Layer 3 of a small transformer language model trained on English Wikipedia (8 layers, counted from 0, width 128).
A neuron's activation on a vector x is GELU(weights . x), where the dot is the dot product.

Input weights of the MLP neurons that the questions are about. A number n stands for n times 0.0029.
n18: 43 12 -7 14 -14 18 0 -34 27 -53 -28 -14 -11 15 31 23 -5 -7 -7 -7 24 -18 -48 47 39 -38 -21 -60 -14 41 26 -30 40 16 -39 85 16 0 -11 -30 -20 43 -6 -4 17 -4 20 -9 -46 23 -13 -38 30 35 48 -17 23 43 9 13 -5 13 2 10 30 -3 20 34 4 24 1 -18 4 -47 -22 8 52 43 20 15 -36 27 -7 -25 -18 52 4 11 -37 4 -20 13 -12 -34 8 41 -9 -38 15 8 -35 -16 -35 3 -5 15 -30 22 13 1 -40 38 27 -10 26 -14 -20 -25 37 33 9 38 1 1 -1 31 -11 28
n44: -10 3 -43 -16 7 50 -24 -22 -33 20 3 1 -26 23 36 -63 -6 -41 7 -10 18 -22 -35 33 4 1 6 40 -9 -1 26 -7 -14 -71 -3 43 18 2 -47 -37 17 30 24 39 30 20 -13 44 -27 6 -52 -11 23 -20 -39 43 9 32 3 -1 26 24 -26 4 18 46 -31 -78 -41 0 2 24 4 37 -12 -19 -17 46 -21 22 -46 -27 53 -4 -13 -28 -10 -30 35 6 -23 -26 -29 4 -3 9 14 -25 -13 21 5 -23 -15 -17 28 -26 18 -14 10 -20 -22 -14 -4 -29 -14 -16 -1 -28 -17 -16 5 2 -23 44 4 43 24 -17
n112: 23 47 6 -12 -27 25 39 -7 -49 -18 22 -11 15 -26 20 -14 -13 -5 26 21 3 -8 -9 -29 26 27 20 -1 -2 -34 4 34 54 -17 7 -6 -50 -26 -27 4 30 -41 -13 8 -17 -26 -6 -4 0 -20 -22 27 70 -33 -33 -23 -27 26 -24 7 -1 -4 63 41 21 -20 -19 10 38 22 -48 1 -30 25 -34 38 9 -11 -34 -20 21 39 -24 -18 46 34 -22 21 -4 35 -10 -9 50 34 30 9 -22 -12 3 39 2 -2 12 45 -7 40 26 -61 -64 24 -49 -35 -13 14 -12 -20 41 -8 -38 49 -9 33 30 68 -5 32 -11 68
n122: -17 1 17 2 0 4 1 4 12 -10 8 -1 18 -19 -61 14 -13 13 7 11 14 -40 2 1 38 24 -3 -16 33 12 4 17 -9 -6 16 -12 -18 -39 36 -3 -12 -26 8 -31 -15 -9 -11 29 -35 9 -7 -43 28 14 24 -10 4 -27 16 14 69 9 9 71 9 4 35 32 2 93 36 -31 -18 27 17 7 -32 4 -1 7 -40 17 -37 -32 10 43 -11 8 -8 37 14 39 -4 16 -48 3 2 4 -48 -3 -17 -28 -14 17 -15 26 -10 -24 -10 -58 19 -19 28 14 13 -43 15 35 35 9 -28 35 17 -50 41 -27 -12 19
n168: -35 43 -57 -1 32 -23 13 -12 6 -3 1 -39 -21 -25 45 33 -28 27 10 11 -16 -26 -27 -1 20 -30 -37 27 -29 25 -11 -4 2 8 13 -16 -5 -53 -6 -26 39 -6 13 -15 -1 35 -1 -8 -31 -25 -26 21 19 9 -16 7 -6 34 5 46 4 -24 -1 38 -18 2 -36 -10 7 5 28 13 8 -76 39 -5 -31 -36 -30 -38 -1 13 -28 32 25 53 12 -4 -8 52 -43 -2 53 4 -1 -8 -13 13 -32 -20 -49 -14 -8 -2 29 15 -29 -57 -14 -17 27 20 30 13 28 -21 3 65 22 31 16 3 -6 -27 -34 9 -5 26
n171: -9 13 -11 -13 56 28 16 -18 4 48 5 -23 35 -20 14 20 -4 37 17 39 -38 16 -22 9 -8 -24 12 11 20 26 24 24 8 -34 -43 31 1 -36 50 0 15 -35 -8 -9 -45 8 18 9 26 -24 42 -10 31 14 -11 -26 10 7 -32 -37 -31 -13 -11 4 -30 20 24 -20 -2 -33 57 9 -23 15 -30 -3 66 -34 10 9 -31 -8 55 18 9 11 -1 -5 28 18 -7 -58 27 -14 37 -33 17 -10 -32 28 -7 -4 21 4 -28 0 32 4 19 34 3 -50 7 7 32 38 -5 19 -70 36 2 -10 15 28 10 32 -15 52
n175: 23 23 37 39 -59 -7 15 -24 -11 -52 10 -21 22 47 -23 -25 46 62 2 -24 -36 -15 -5 10 -19 -32 -10 -12 30 19 -53 30 12 22 -23 -11 11 -17 -27 15 -18 -2 15 -58 -12 27 -20 11 12 -12 28 45 -1 -26 -33 2 -13 -2 -6 14 -20 -60 -40 16 39 43 -1 17 -8 1 -21 -16 -16 -26 21 2 -29 -35 -38 -18 2 7 -21 -23 17 21 30 2 -28 26 -4 -9 -5 -25 30 -34 31 13 -19 -28 22 -1 -28 14 -35 -6 48 -8 7 35 -23 -22 -2 25 -57 -12 2 -1 4 7 62 -9 4 -45 6 -5 -32 2
n183: 20 3 48 4 23 27 17 23 5 -59 7 -6 27 33 -21 -4 20 6 43 -4 -3 4 31 -35 -45 -18 7 37 -4 -12 -12 -9 23 -13 42 2 25 -12 -8 6 31 32 12 -19 79 -32 -7 -2 12 -49 -11 21 44 42 -32 8 -7 20 9 -13 -46 -13 26 7 2 -2 55 -38 6 -18 -9 -29 1 -23 -28 63 2 5 -29 -5 0 -31 -4 14 -39 -52 -3 -20 -18 -11 -9 -3 -16 29 -47 -6 9 -14 27 -36 -3 25 -39 -20 -20 -11 32 -24 -33 -4 25 -34 7 -16 -37 39 -9 6 -13 25 -43 13 4 -3 39 19 16 -8
n251: -8 31 -54 0 3 6 -21 12 -2 -35 12 21 40 1 -16 16 -22 -8 5 -3 -29 -18 33 19 -32 -12 17 12 -30 -28 -14 -26 9 20 12 -26 62 22 -20 -9 -48 -18 32 20 24 15 -26 -31 1 6 -8 40 30 13 -11 -7 74 -22 14 20 -9 7 11 -28 -66 33 -52 7 34 -3 -5 30 25 1 27 -8 -17 -18 -16 -16 3 -41 -40 -16 -60 4 -5 15 -26 -26 32 -2 33 -36 36 -44 -5 44 -28 -17 1 45 3 52 27 -25 -40 -36 -8 -42 -8 16 -21 -60 -41 33 -15 -25 -1 -21 28 -3 -18 -15 -16 23 59 13
n275: 2 37 -6 -68 -3 34 43 22 2 71 19 39 65 -32 2 -6 -58 -4 35 -14 -51 6 -8 -20 -25 -44 37 39 44 40 -41 65 -1 -22 68 16 -76 54 -6 21 -14 -7 -14 -21 9 -17 -20 18 -42 12 -45 -23 37 19 15 30 -55 3 7 -62 22 12 56 13 -24 -1 -18 11 75 4 73 28 -58 -32 -37 -6 -10 35 19 -25 -13 29 10 -2 51 -5 9 -57 19 -35 24 -25 4 -35 17 -8 -3 43 -12 -21 -16 48 35 8 0 32 50 6 -24 -4 14 -5 -11 -1 -32 -3 -43 15 -12 52 13 4 10 -47 19 -38 -20 -15
n285: 8 18 -18 -23 -55 25 0 -12 38 0 -24 -10 45 -18 21 61 -22 -18 7 -16 -37 -42 -52 -47 12 -15 -15 -28 -1 -2 16 18 41 16 56 -19 -24 -45 33 -8 53 8 5 -62 -15 -41 -19 -8 60 3 -66 9 39 -15 15 49 -8 -3 16 -24 28 -10 51 0 17 17 14 -34 -48 -14 -21 -27 -15 -35 26 48 -8 9 3 -5 27 -41 -15 27 6 9 -24 -21 -33 -12 2 27 26 18 69 4 1 -4 -29 25 -16 -59 -16 12 -9 26 10 -24 32 -17 1 17 39 31 0 -19 33 5 0 -23 47 7 -15 29 -9 1 -2 11
n300: 32 0 16 -40 -24 55 -24 26 -1 11 -34 -10 -18 24 18 -5 27 4 -1 -15 2 -29 13 -3 -3 -30 41 13 13 -23 -2 4 27 59 -4 0 25 15 39 19 6 12 8 9 13 -17 4 -25 12 5 56 28 0 13 24 -3 42 -12 10 3 -22 -36 76 -28 3 -52 -16 -21 22 -1 3 -5 -48 -20 -25 -28 -19 9 14 4 -14 -9 -60 -35 -27 -6 57 -11 -41 -43 22 43 -41 20 27 -49 -42 -8 27 -4 -34 -13 51 -37 13 -25 8 -29 15 -4 6 21 9 -30 22 13 51 -7 -15 -5 0 28 40 -22 11 -29 40 15
n301: 16 47 26 -7 6 23 40 0 -37 7 -58 5 50 22 -40 -23 13 -9 6 -7 -11 19 31 -25 -14 -12 14 -6 15 10 -9 -16 -14 50 -38 -1 49 -65 -20 -24 9 30 8 -9 -20 51 -10 39 12 24 28 -58 10 8 -21 20 -12 -32 13 -5 9 15 -2 -14 55 35 62 28 18 2 -50 -2 -19 -37 25 -2 11 -8 -27 -12 30 64 42 -42 -41 -25 -14 -6 19 4 -7 10 11 4 15 -1 -5 -10 -15 -12 -5 3 28 -66 -41 3 -15 24 21 19 -3 29 32 -4 21 -4 2 -4 -16 -11 47 -20 -23 -5 22 -25 13 44
n307: -5 13 -19 43 2 -21 12 -9 -46 -28 14 -2 26 -29 16 7 -49 17 -21 28 -16 -36 -43 -7 25 -14 15 43 -3 -26 34 20 -5 -1 -25 6 -1 25 -13 0 0 -28 -12 -34 -5 -28 3 10 -3 15 27 17 65 20 -11 -1 -43 0 -9 -13 -6 15 7 -36 -5 25 11 -25 -6 21 48 5 19 -43 -12 -23 -49 2 10 6 -56 -17 -31 -26 -21 27 0 23 -28 -38 -40 16 -6 12 8 -23 -20 12 32 38 1 24 0 50 0 -52 14 14 -1 -1 -9 -10 10 42 33 8 20 25 23 34 -5 -60 -40 1 24 -24 -48 -14
n311: -16 35 30 32 -9 -18 -4 -34 -6 -1 0 -7 25 32 5 38 43 -3 1 44 21 -22 -11 -18 -13 -11 -15 -11 9 -4 24 43 -9 0 -17 18 -32 -56 27 -6 16 12 7 41 -13 24 3 20 -25 21 -17 18 -23 -32 56 -61 10 -14 -6 -43 51 -6 -30 20 0 43 -56 9 11 3 29 39 -27 -7 27 -3 30 -8 -8 -41 2 7 24 -13 25 5 43 -11 -17 -6 -67 36 -14 -24 -53 -34 -14 50 -12 12 -55 -38 -24 15 -5 4 6 14 -20 14 0 35 12 7 2 -26 23 -25 19 2 2 -18 7 19 7 -12 -4 1
n333: -42 30 -4 -2 -4 8 -54 -27 -33 -23 -32 -6 22 -7 9 -66 -3 3 -17 15 -5 9 21 -5 -6 3 -24 2 4 15 -36 -24 -27 25 -26 59 5 3 18 -23 29 -39 6 -30 -28 -21 -26 -31 -19 -18 15 17 -39 21 -16 -58 -12 -45 22 34 30 6 38 4 27 24 -7 36 -15 2 -10 -3 -28 19 -16 33 -10 3 -17 13 -17 55 14 7 19 6 -13 -1 -25 -34 5 -15 -44 1 3 21 14 -12 -11 -4 7 -34 25 24 -17 9 8 -16 40 12 27 9 -12 -44 -17 60 8 -2 54 33 30 23 -16 -49 6 -10 -11 2
n342: -8 -15 -35 -22 -50 -1 -51 -3 37 17 2 1 22 13 5 33 -13 -5 46 -1 63 8 17 26 5 -28 14 26 -26 -1 -25 16 -7 -5 -36 -35 -37 -12 -15 -16 10 -28 12 2 3 13 30 -18 -11 -2 31 -48 -22 19 39 33 -25 -41 41 -43 37 15 61 31 -24 50 12 -9 -6 -49 2 30 -43 24 -1 48 -7 -2 17 33 -37 21 15 46 -18 1 28 2 15 -10 -14 25 -7 15 -21 2 -11 -3 -37 25 -19 -25 19 -48 17 -68 -4 -54 -8 -30 3 11 35 -34 37 48 -13 -9 -14 -59 13 -51 17 5 10 13 -34 14
n364: 12 -2 -11 44 2 -17 12 68 5 -12 -24 -29 22 13 50 -9 17 32 45 -5 -52 48 -6 8 -22 -24 -5 80 10 -36 0 25 -31 4 -29 -1 -20 -55 -41 -28 25 -12 38 21 26 -6 -35 4 -16 -9 18 0 31 -49 -2 -11 17 55 -14 40 -6 0 -28 33 29 -16 0 -8 1 -13 44 -15 -7 -7 -6 -43 3 32 -59 69 16 7 -33 -16 21 -8 -8 14 69 55 -16 -7 -4 39 25 34 22 -30 -31 45 -75 -7 -19 37 -9 25 -17 58 2 21 -24 -18 -22 -12 -36 -34 -51 -41 29 40 -22 -9 6 -3 -12 -2 -21 -9
n376: -13 11 -16 -26 -70 1 -32 17 -28 12 -21 -20 -8 -22 -1 -22 32 -44 20 -36 3 30 38 54 7 -27 16 21 33 -16 -9 13 -1 -53 -23 13 -8 -9 -14 -15 49 6 -10 14 -38 -36 25 17 -30 -11 13 37 -17 -17 -17 -16 14 -11 45 50 22 -18 12 29 12 2 -23 7 20 36 50 -31 5 23 47 -17 -15 14 -10 24 53 -29 20 11 -1 -10 -43 -25 4 -45 19 11 17 -11 -15 -14 -55 -1 -26 18 -33 -12 -43 -26 -3 -1 -9 -1 -11 -49 -13 37 25 2 22 -40 -28 2 13 9 26 22 -5 13 -21 32 -16 -4
n420: -16 21 -28 35 18 9 15 -6 -29 -28 27 -13 -39 79 19 -27 55 10 28 -19 9 36 18 10 -28 35 -7 27 3 47 -28 31 20 -26 -48 -16 24 -50 -26 -17 -57 -21 -2 -28 12 -50 75 2 -9 38 -13 2 -20 10 1 15 3 -13 2 -66 60 -2 5 21 -28 -22 -30 30 9 -23 -12 -26 -29 -46 18 45 -28 8 36 54 -14 17 17 4 35 5 28 16 30 15 32 -39 -40 5 -7 -14 -17 -21 62 36 19 -3 25 -37 -16 36 -1 -56 -11 33 24 -39 -25 -33 -34 -8 12 12 11 68 -16 44 13 -59 -40 7 -18 -15
n425: 16 71 51 14 -43 -31 8 3 -7 -19 -19 37 8 25 -6 17 -37 -16 -9 -11 4 -23 19 69 -34 19 46 -11 -23 16 8 4 -12 -39 46 16 -2 0 -5 -35 3 0 9 -2 -33 51 15 -9 -18 -22 -33 8 19 -4 -5 -43 -7 24 22 13 -26 -5 -38 9 -24 -7 -3 -6 -50 3 -3 -54 16 51 35 -7 -31 4 -3 -51 28 0 -47 10 4 7 26 -51 -29 -30 -11 -49 18 75 13 43 -7 49 -54 -12 -26 94 33 -45 -27 56 -2 -9 -19 -11 2 -35 1 67 -38 -33 8 -1 8 31 37 39 0 15 24 7 -41 -18
n454: 31 37 39 12 -74 76 19 18 -9 34 16 41 60 -23 24 -20 30 -24 24 -40 41 -41 -15 -46 10 -19 -19 -41 -15 -40 -15 9 15 -8 -29 17 -22 9 18 -52 -26 14 -38 26 -22 52 -22 -20 -6 23 31 -46 26 8 12 -40 -18 -29 37 -34 20 3 3 19 3 40 -14 25 0 12 38 -14 10 -31 -1 3 -1 1 48 -11 9 -11 -48 15 55 34 5 -2 8 -29 -15 -7 38 -56 36 -1 3 6 -20 37 6 -10 32 28 -38 71 -3 2 -19 -9 -26 9 -49 -9 8 24 -26 29 48 16 -36 -26 -30 -56 -20 -4 29 -16
n456: 34 40 5 -5 -4 69 -18 -19 20 17 -86 37 -39 7 -39 -10 -21 38 -14 -24 14 -32 52 -23 14 -8 -25 51 -10 -32 -41 66 71 39 27 2 30 6 10 26 13 3 18 1 -27 -20 -26 -32 13 -20 7 -14 18 -9 -32 16 15 -4 71 -64 26 21 -13 -38 9 17 78 31 -9 -15 32 10 19 -11 -92 32 32 10 -18 4 -48 7 15 -11 -17 -4 -63 -48 -42 44 -45 -91 28 34 -17 23 -35 -11 16 25 -27 44 28 39 7 -6 36 33 -18 24 -26 -42 -33 -38 -20 -72 48 5 24 41 51 21 -15 -42 1 18 2 21
n465: -4 -4 7 -25 16 -57 19 -11 -3 15 29 -30 -10 15 -2 22 -31 6 5 12 -64 38 31 21 21 12 18 37 38 -12 9 30 -18 -10 -60 0 24 -5 -9 -26 -45 1 -24 13 30 38 -37 -5 -34 -55 -13 -17 -16 0 13 11 13 -20 31 -11 4 -56 5 -42 14 -16 12 1 -43 19 43 0 24 7 9 -11 -15 -8 40 3 10 -40 -9 14 47 23 7 22 -5 34 6 -32 -8 -27 9 -12 1 -26 9 -6 14 -25 -29 16 -23 -23 30 -29 -28 14 -15 27 -5 18 -26 25 -31 70 22 41 -11 -8 -12 50 35 -4 24 -8
n478: -23 19 13 -20 -32 7 -22 -19 30 -16 -23 55 -21 -17 -42 -21 -65 5 11 50 32 -11 -6 29 -10 16 23 32 20 -44 24 27 28 19 -16 -11 -36 -43 21 11 25 43 3 11 -5 38 -41 -7 37 -18 -31 -17 27 12 -28 19 -18 -18 -17 4 -10 12 -48 24 47 9 -47 -44 -28 27 66 -37 12 -31 -31 9 -15 1 -27 19 31 3 -43 1 10 -35 4 58 35 1 -31 -36 -19 -1 -36 8 45 7 5 -29 14 -8 -10 30 -26 -14 -23 -36 -4 27 -7 30 -16 -15 28 31 -3 30 -18 15 -4 1 -14 -14 18 9 -4 20

Each question shows a token from some text and the vector x that enters the MLP there. A number n stands for n times 0.044.

" (": 26 -35 13 -37 18 -9 19 15 -28 19 -2 0 -35 -35 -4 12 20 -7 -43 -30 30 32 -28 -18 -16 23 -25 4 -14 6 -25 -32 9 13 25 -14 -5 -11 -7 17 1 -3 3 9 -11 -9 -42 36 39 23 -10 -32 -10 6 -9 -12 -29 1 -4 -25 -28 12 -2 0 -40 21 -29 4 13 -18 43 -19 1 -24 21 12 23 13 -5 9 22 12 -2 33 -15 33 30 15 -5 -20 -13 19 5 -9 25 38 24 13 14 -22 34 10 -25 -27 12 16 35 12 40 -1 -30 15 19 -11 10 -30 19 -14 -49 -10 -49 -10 22 23 -48 0 27 -11
The neuron with the highest activation: n285

"ple": -1 -41 22 -10 -2 -29 -12 15 -11 16 -2 -44 -22 -13 -9 17 8 -33 -30 -39 19 17 -17 -26 -2 16 8 33 7 -7 -18 -51 -39 -11 24 -2 -22 43 -3 -27 -2 -12 -26 -20 -10 -5 -5 30 -4 32 11 9 -21 -13 6 12 3 -18 37 -47 -34 0 -17 6 -25 28 27 44 17 24 35 -31 4 -7 29 -18 -9 13 -1 18 8 13 -24 12 13 20 28 0 -11 -28 2 38 -6 14 17 32 23 -2 7 -26 26 -7 -13 -3 14 -28 5 -3 8 -7 -52 24 4 -38 15 -7 56 12 -22 3 21 11 6 32 -49 -12 40 -20
The neuron with the highest activation: n376

"r": 2 -48 5 -19 -18 -44 -1 -22 25 33 4 -47 -17 -21 10 -11 22 -14 -34 -23 25 26 -14 -4 -6 1 -6 26 -35 -15 2 -40 8 -20 30 -2 -6 9 -14 8 17 -5 -9 -17 -5 -2 22 30 -4 -2 -13 -15 -12 -26 -17 33 -22 5 -14 -31 -45 -6 -25 12 1 32 -13 15 38 10 29 1 3 -7 40 -5 6 1 5 14 20 -7 -47 28 -11 7 58 7 -11 -41 13 -8 7 7 -22 56 28 -25 15 -21 -6 29 -11 15 30 6 7 44 -23 -1 -35 11 9 -44 12 14 53 5 -29 7 11 -3 0 36 -36 3 22 -10
The neuron with the highest activation: n376

" the": 22 -51 38 1 6 -11 -8 -10 -18 19 6 -20 -29 -34 10 16 4 -30 -44 -25 23 51 -2 -12 -13 35 25 5 -49 -12 -22 -11 -8 -10 22 -6 3 -26 5 -9 7 -10 -1 19 -25 -12 -14 44 18 0 7 -16 -29 -1 -3 -16 -16 27 10 -16 -24 16 -1 -5 -35 45 16 28 17 4 30 -23 0 -14 11 -13 19 -1 -15 5 22 15 -7 -6 -6 62 3 7 -3 -18 30 -1 15 -11 6 48 27 10 -8 -11 24 -39 -69 -3 13 -20 29 -21 10 12 -26 21 2 -33 -3 -15 18 32 -33 -6 -13 9 -24 33 -42 -3 17 5
Which three neurons fire most, strongest first? n376, n465, n112

" N": 2 -31 -12 8 13 -10 -6 -42 -4 24 -1 -30 -26 -12 1 9 17 -21 -51 -12 15 49 -24 -16 -18 37 3 -5 -38 -24 -6 -20 -22 7 29 14 -1 4 -1 -10 -4 -23 14 14 -28 -9 -10 29 6 -24 -12 -3 -28 -3 -8 -14 -27 -25 -5 -10 -20 13 8 -4 -32 41 19 21 17 18 43 -27 -2 -32 31 -6 10 20 -11 -4 32 10 -3 -23 -3 66 19 -18 11 -50 30 27 4 13 18 62 17 -9 -13 -41 16 11 -22 -4 13 -17 47 -16 4 -12 -8 29 -11 3 26 -1 11 29 -41 6 -30 3 21 1 -35 2 34 -21
The neuron with the highest activation: n376

" Dep": 30 -44 -12 -25 -7 -22 2 -5 -1 17 -3 -19 -25 -36 -8 6 26 -42 -29 -10 25 18 -5 -5 9 45 -7 35 -9 -30 25 -78 -56 30 27 -25 -13 0 10 0 -8 -10 17 -11 -24 -28 -4 0 35 -9 -6 -20 20 -15 -9 29 5 -2 10 3 -29 7 -32 -11 -6 18 6 3 12 14 50 -2 1 -27 25 -15 19 -2 -34 21 3 15 -33 12 9 26 39 14 -42 -41 12 12 -27 4 -10 53 11 -9 9 -17 27 -4 5 21 -23 16 14 -28 -3 -2 -17 19 22 -3 1 27 25 -20 -24 37 -4 15 -7 24 -24 27 16 -24
The neuron with the highest activation: n478

" |": 10 -54 25 -5 19 -14 1 12 -17 34 -10 -26 -13 -5 1 10 16 -16 -46 -15 31 32 -40 -58 -19 24 25 -26 -9 7 19 -56 -5 -5 6 4 -37 -32 -9 4 12 -9 -13 -4 -36 -41 -10 33 24 1 28 -32 -4 7 12 -3 -8 -7 19 -12 -40 3 5 5 -34 25 0 20 22 -5 36 -5 -5 -5 32 -19 44 14 -12 -9 45 19 4 12 -16 30 28 24 -7 -17 -3 -6 -17 -3 -14 41 -1 10 37 -8 1 -23 10 0 3 -3 46 19 35 -5 -27 -3 17 1 -2 -20 23 -2 -46 -9 -5 4 -17 15 -49 -14 26 13
The neuron with the highest activation: n171

"\n": 48 -20 14 -17 8 -8 0 -4 16 43 -1 -22 -20 -22 4 17 20 18 -33 -44 13 39 -12 -20 10 39 3 -31 -29 12 -18 -44 -14 -16 9 -50 -27 -26 14 23 3 2 -10 29 -9 -10 -23 58 22 8 3 -17 -34 -7 -7 -10 -27 11 -2 -3 -39 27 37 -2 -53 35 13 -32 -21 -5 34 -19 0 -28 20 6 29 15 -11 -20 7 14 -25 15 -12 18 21 13 -4 -1 13 21 -33 -13 -17 17 13 4 41 -17 7 27 -19 -1 39 -5 18 19 16 12 -28 -3 10 -8 -21 8 26 -3 -39 20 -21 11 -8 29 -29 4 10 -24
The neuron with the highest activation: n183

".": -1 -20 9 -29 17 2 15 -14 11 32 -16 -57 -7 -32 3 8 24 -19 -10 -13 40 39 -20 -5 -28 47 -7 -23 -25 -18 16 -52 -23 -2 23 -17 -7 17 -7 0 22 -47 -36 1 -14 -15 -11 29 28 -5 8 -1 -26 10 8 -16 -4 33 -14 -5 -35 -30 -10 7 -38 51 -15 18 17 5 52 -15 0 -9 11 -4 23 13 15 10 -9 40 1 22 -15 46 24 3 -2 4 6 -13 -24 -13 -11 43 10 -4 11 -15 -19 -13 -6 -11 22 -8 21 10 0 14 -1 32 22 -21 6 9 33 -26 -18 -8 -21 0 -9 3 -50 -1 21 -33
The neuron with the highest activation: n171

"RA": 14 -40 0 13 -7 -43 10 -30 17 7 -16 -24 -23 -9 25 7 24 -44 -28 -29 27 26 -25 -36 -24 26 -12 12 -5 -28 24 -36 -2 0 10 -18 -9 13 -5 18 -23 -7 -31 -13 -21 -26 -1 23 12 12 17 9 -32 -14 3 -1 6 -6 -8 6 -25 -8 -36 6 -1 34 -28 47 -1 19 44 -10 8 -28 7 10 28 12 18 -16 -2 33 -38 10 -3 66 29 -12 -2 -33 -2 0 -13 -15 17 71 29 -11 13 -31 8 6 20 18 30 -19 1 10 22 -4 -28 -1 24 -3 1 2 54 7 -26 -12 -25 1 -22 34 -39 -10 27 -7
The two highest activations, in order: n18, n454

"|": 20 -54 18 -11 30 -1 -13 -2 -13 27 6 -13 -15 26 -5 34 -6 -13 -30 -43 43 32 -43 -30 0 17 5 1 -32 -12 -20 -4 4 -24 -27 -32 -16 -22 -7 23 -10 11 5 9 -6 -24 -25 58 57 -8 -9 -6 -29 -9 7 -3 -4 1 4 -10 -25 29 5 13 -53 40 28 11 -10 -4 48 -3 21 -37 9 -15 32 -4 -23 -4 11 39 -32 16 -20 14 17 39 12 -27 19 -19 -8 11 -5 19 -19 5 21 6 26 15 -16 1 29 9 17 -1 13 7 -21 4 -13 5 -19 -25 33 -7 -20 -2 -9 -6 -4 7 -45 7 12 -40
The neuron with the highest activation: n420

"ar": 30 -37 13 -30 -20 -46 -4 -6 -6 56 7 -49 -33 -33 11 -17 9 -8 -36 -36 29 30 -20 -58 -17 17 -7 15 -21 -20 2 -33 3 -1 27 15 -30 12 14 14 1 27 -15 -13 -52 -36 12 29 -5 17 9 -22 -2 1 6 -9 -8 -19 2 1 -24 -9 -17 -12 -4 32 -30 21 21 12 27 13 -18 0 55 -5 19 10 -7 -25 26 30 -30 -8 7 40 17 -13 -15 -32 5 -3 3 4 -23 36 33 -18 15 -9 39 -5 -5 14 24 0 1 34 12 14 -14 7 7 -11 6 -21 37 0 -30 -11 22 6 2 30 -9 -12 27 -3
The two highest activations, in order: n376, n311

"79": 56 -17 1 -11 11 -21 25 0 8 -2 -13 6 -24 9 14 5 19 -26 -51 -26 36 29 11 -8 -15 39 9 -8 -28 -9 10 -19 -23 -23 22 -2 -20 26 2 27 -19 -20 4 6 -37 -45 -17 -2 30 1 2 -21 -17 -17 -4 -4 4 -9 -6 19 -24 -26 -6 -8 7 50 -25 47 4 14 41 1 -2 -27 35 -16 9 13 -4 -21 2 46 -32 17 14 42 22 11 -9 -12 -5 6 -41 -1 1 47 19 -5 10 -25 3 -16 19 -22 23 -15 15 10 13 6 -16 10 0 -3 -23 -5 43 -33 -15 -29 -12 1 -11 17 -45 13 21 -37
The most active neuron and its activation: n300, at about 0.17

"===": 33 -30 18 1 36 7 23 -13 3 29 -17 -20 -25 -8 1 40 6 -19 -27 -46 28 9 -16 -14 15 34 -3 35 -8 -13 19 -6 -11 -20 -9 -38 -22 -23 18 -6 -25 28 27 10 -18 -36 -21 31 26 -31 0 -16 -49 -11 -15 0 -6 3 4 0 -40 22 0 -19 -25 44 14 16 16 -22 66 -23 9 -19 -11 -19 34 -8 4 7 28 23 -7 -2 8 16 7 35 3 -25 6 -31 -18 13 -15 24 8 9 5 -4 7 -7 -2 22 12 4 20 1 24 9 -22 8 6 -25 -32 -36 42 -3 -52 4 -35 12 12 25 -36 -5 8 -21
The two highest activations, in order: n456, n171

" 11": -13 -27 4 -10 -3 2 19 21 8 5 10 -5 -7 -18 -6 20 4 -12 -67 6 22 7 -12 -35 18 53 -10 9 15 -27 16 -38 -16 -31 28 -11 -10 11 20 6 5 -1 -18 6 6 -9 -20 41 27 -15 5 -12 -15 -26 -4 -26 -14 -18 9 -5 -13 21 -10 2 -14 49 1 35 5 21 36 -20 -5 -23 42 -27 28 6 -14 1 10 37 -12 9 -25 35 18 51 2 1 13 23 -42 14 -19 27 -3 -30 18 -41 8 -6 -15 -14 4 -16 35 -27 -13 -6 -8 -10 -17 -32 1 -28 55 9 -34 10 -19 8 -11 9 -47 14 14 -20
The two highest activations, in order: n122, n478

" C": 18 -43 5 -10 -12 7 -14 -13 0 19 -4 -7 -29 -39 3 4 53 -51 -43 -12 44 17 -26 -9 -13 47 -5 19 -1 6 10 -54 -14 10 23 4 -8 -20 6 -1 -18 20 4 -12 -20 -24 -22 58 4 -7 -11 -9 -9 -6 -8 -8 7 -14 1 5 -22 14 8 -15 -47 27 -23 14 24 -1 38 18 -17 -14 32 -26 35 19 -51 -7 26 6 -9 22 -4 50 41 -10 -8 -41 19 10 5 11 -18 51 16 15 21 -34 10 5 -11 6 15 4 10 -10 3 -8 -33 0 -2 0 20 10 13 26 -40 -12 -7 15 7 4 -37 -22 23 -9
The neuron with the highest activation: n376

" Liber": 17 -37 4 3 6 -31 13 -4 -14 17 -10 -28 -43 -13 9 -14 26 -14 -14 -11 11 27 -37 -53 0 31 -16 6 -53 4 41 -65 -20 40 24 -3 -9 6 2 -5 8 20 -5 -17 -19 -6 -15 16 -26 4 12 -35 -25 -21 -14 -12 16 -14 38 -11 -25 -5 -31 32 -32 37 -14 46 5 15 27 -1 -7 -29 35 -18 12 4 -9 15 -1 12 -17 -6 -10 33 29 5 -10 -43 -4 20 -14 7 3 49 -6 -19 9 -4 39 2 1 21 30 -15 -5 -1 7 3 -18 13 21 -39 4 14 38 43 -22 5 6 -9 26 21 -38 -4 18 -17
The two highest activations, in order: n18, n168

" As": 12 -31 -13 -12 6 -27 -1 -5 3 0 0 -27 -28 15 -3 3 12 19 -19 -16 28 48 -47 -25 -8 23 19 18 -39 -7 -7 -35 -8 -19 14 -14 -27 -9 7 12 -7 20 -5 12 -15 -19 -33 32 16 -18 0 27 -54 -3 -22 -31 -11 -27 12 -3 -28 18 6 -5 -56 37 22 16 -6 7 57 -45 11 -31 13 7 3 -2 -19 0 40 37 -29 11 5 49 35 9 -22 -44 24 45 6 5 1 40 31 3 3 -18 21 -10 -6 10 -6 7 1 -21 34 11 -6 -10 26 -16 14 27 -1 -4 -44 -2 -10 -10 5 15 -21 24 9 -22
The most active neuron and its activation: n478, at about 0.31

" a": 32 -36 26 -16 7 -14 -2 2 -27 32 37 -19 -29 -37 -24 35 24 -7 -39 -7 15 29 -8 -6 -4 31 17 1 -27 -7 -8 -33 -35 6 14 -4 19 -11 15 20 8 12 13 5 2 -45 -14 74 15 15 7 -40 -19 9 14 -5 -27 33 -1 -10 -24 14 -31 0 -29 39 13 5 -7 -12 33 -28 9 -11 -14 -1 9 -2 -18 11 22 27 -36 10 7 61 37 10 -9 -12 8 12 -5 -14 4 51 25 1 0 -28 -3 -29 -41 1 17 -14 9 7 8 2 -31 6 5 -18 -22 -19 20 5 -58 -24 -19 5 -15 25 -17 2 13 -7
The two highest activations, in order: n18, n122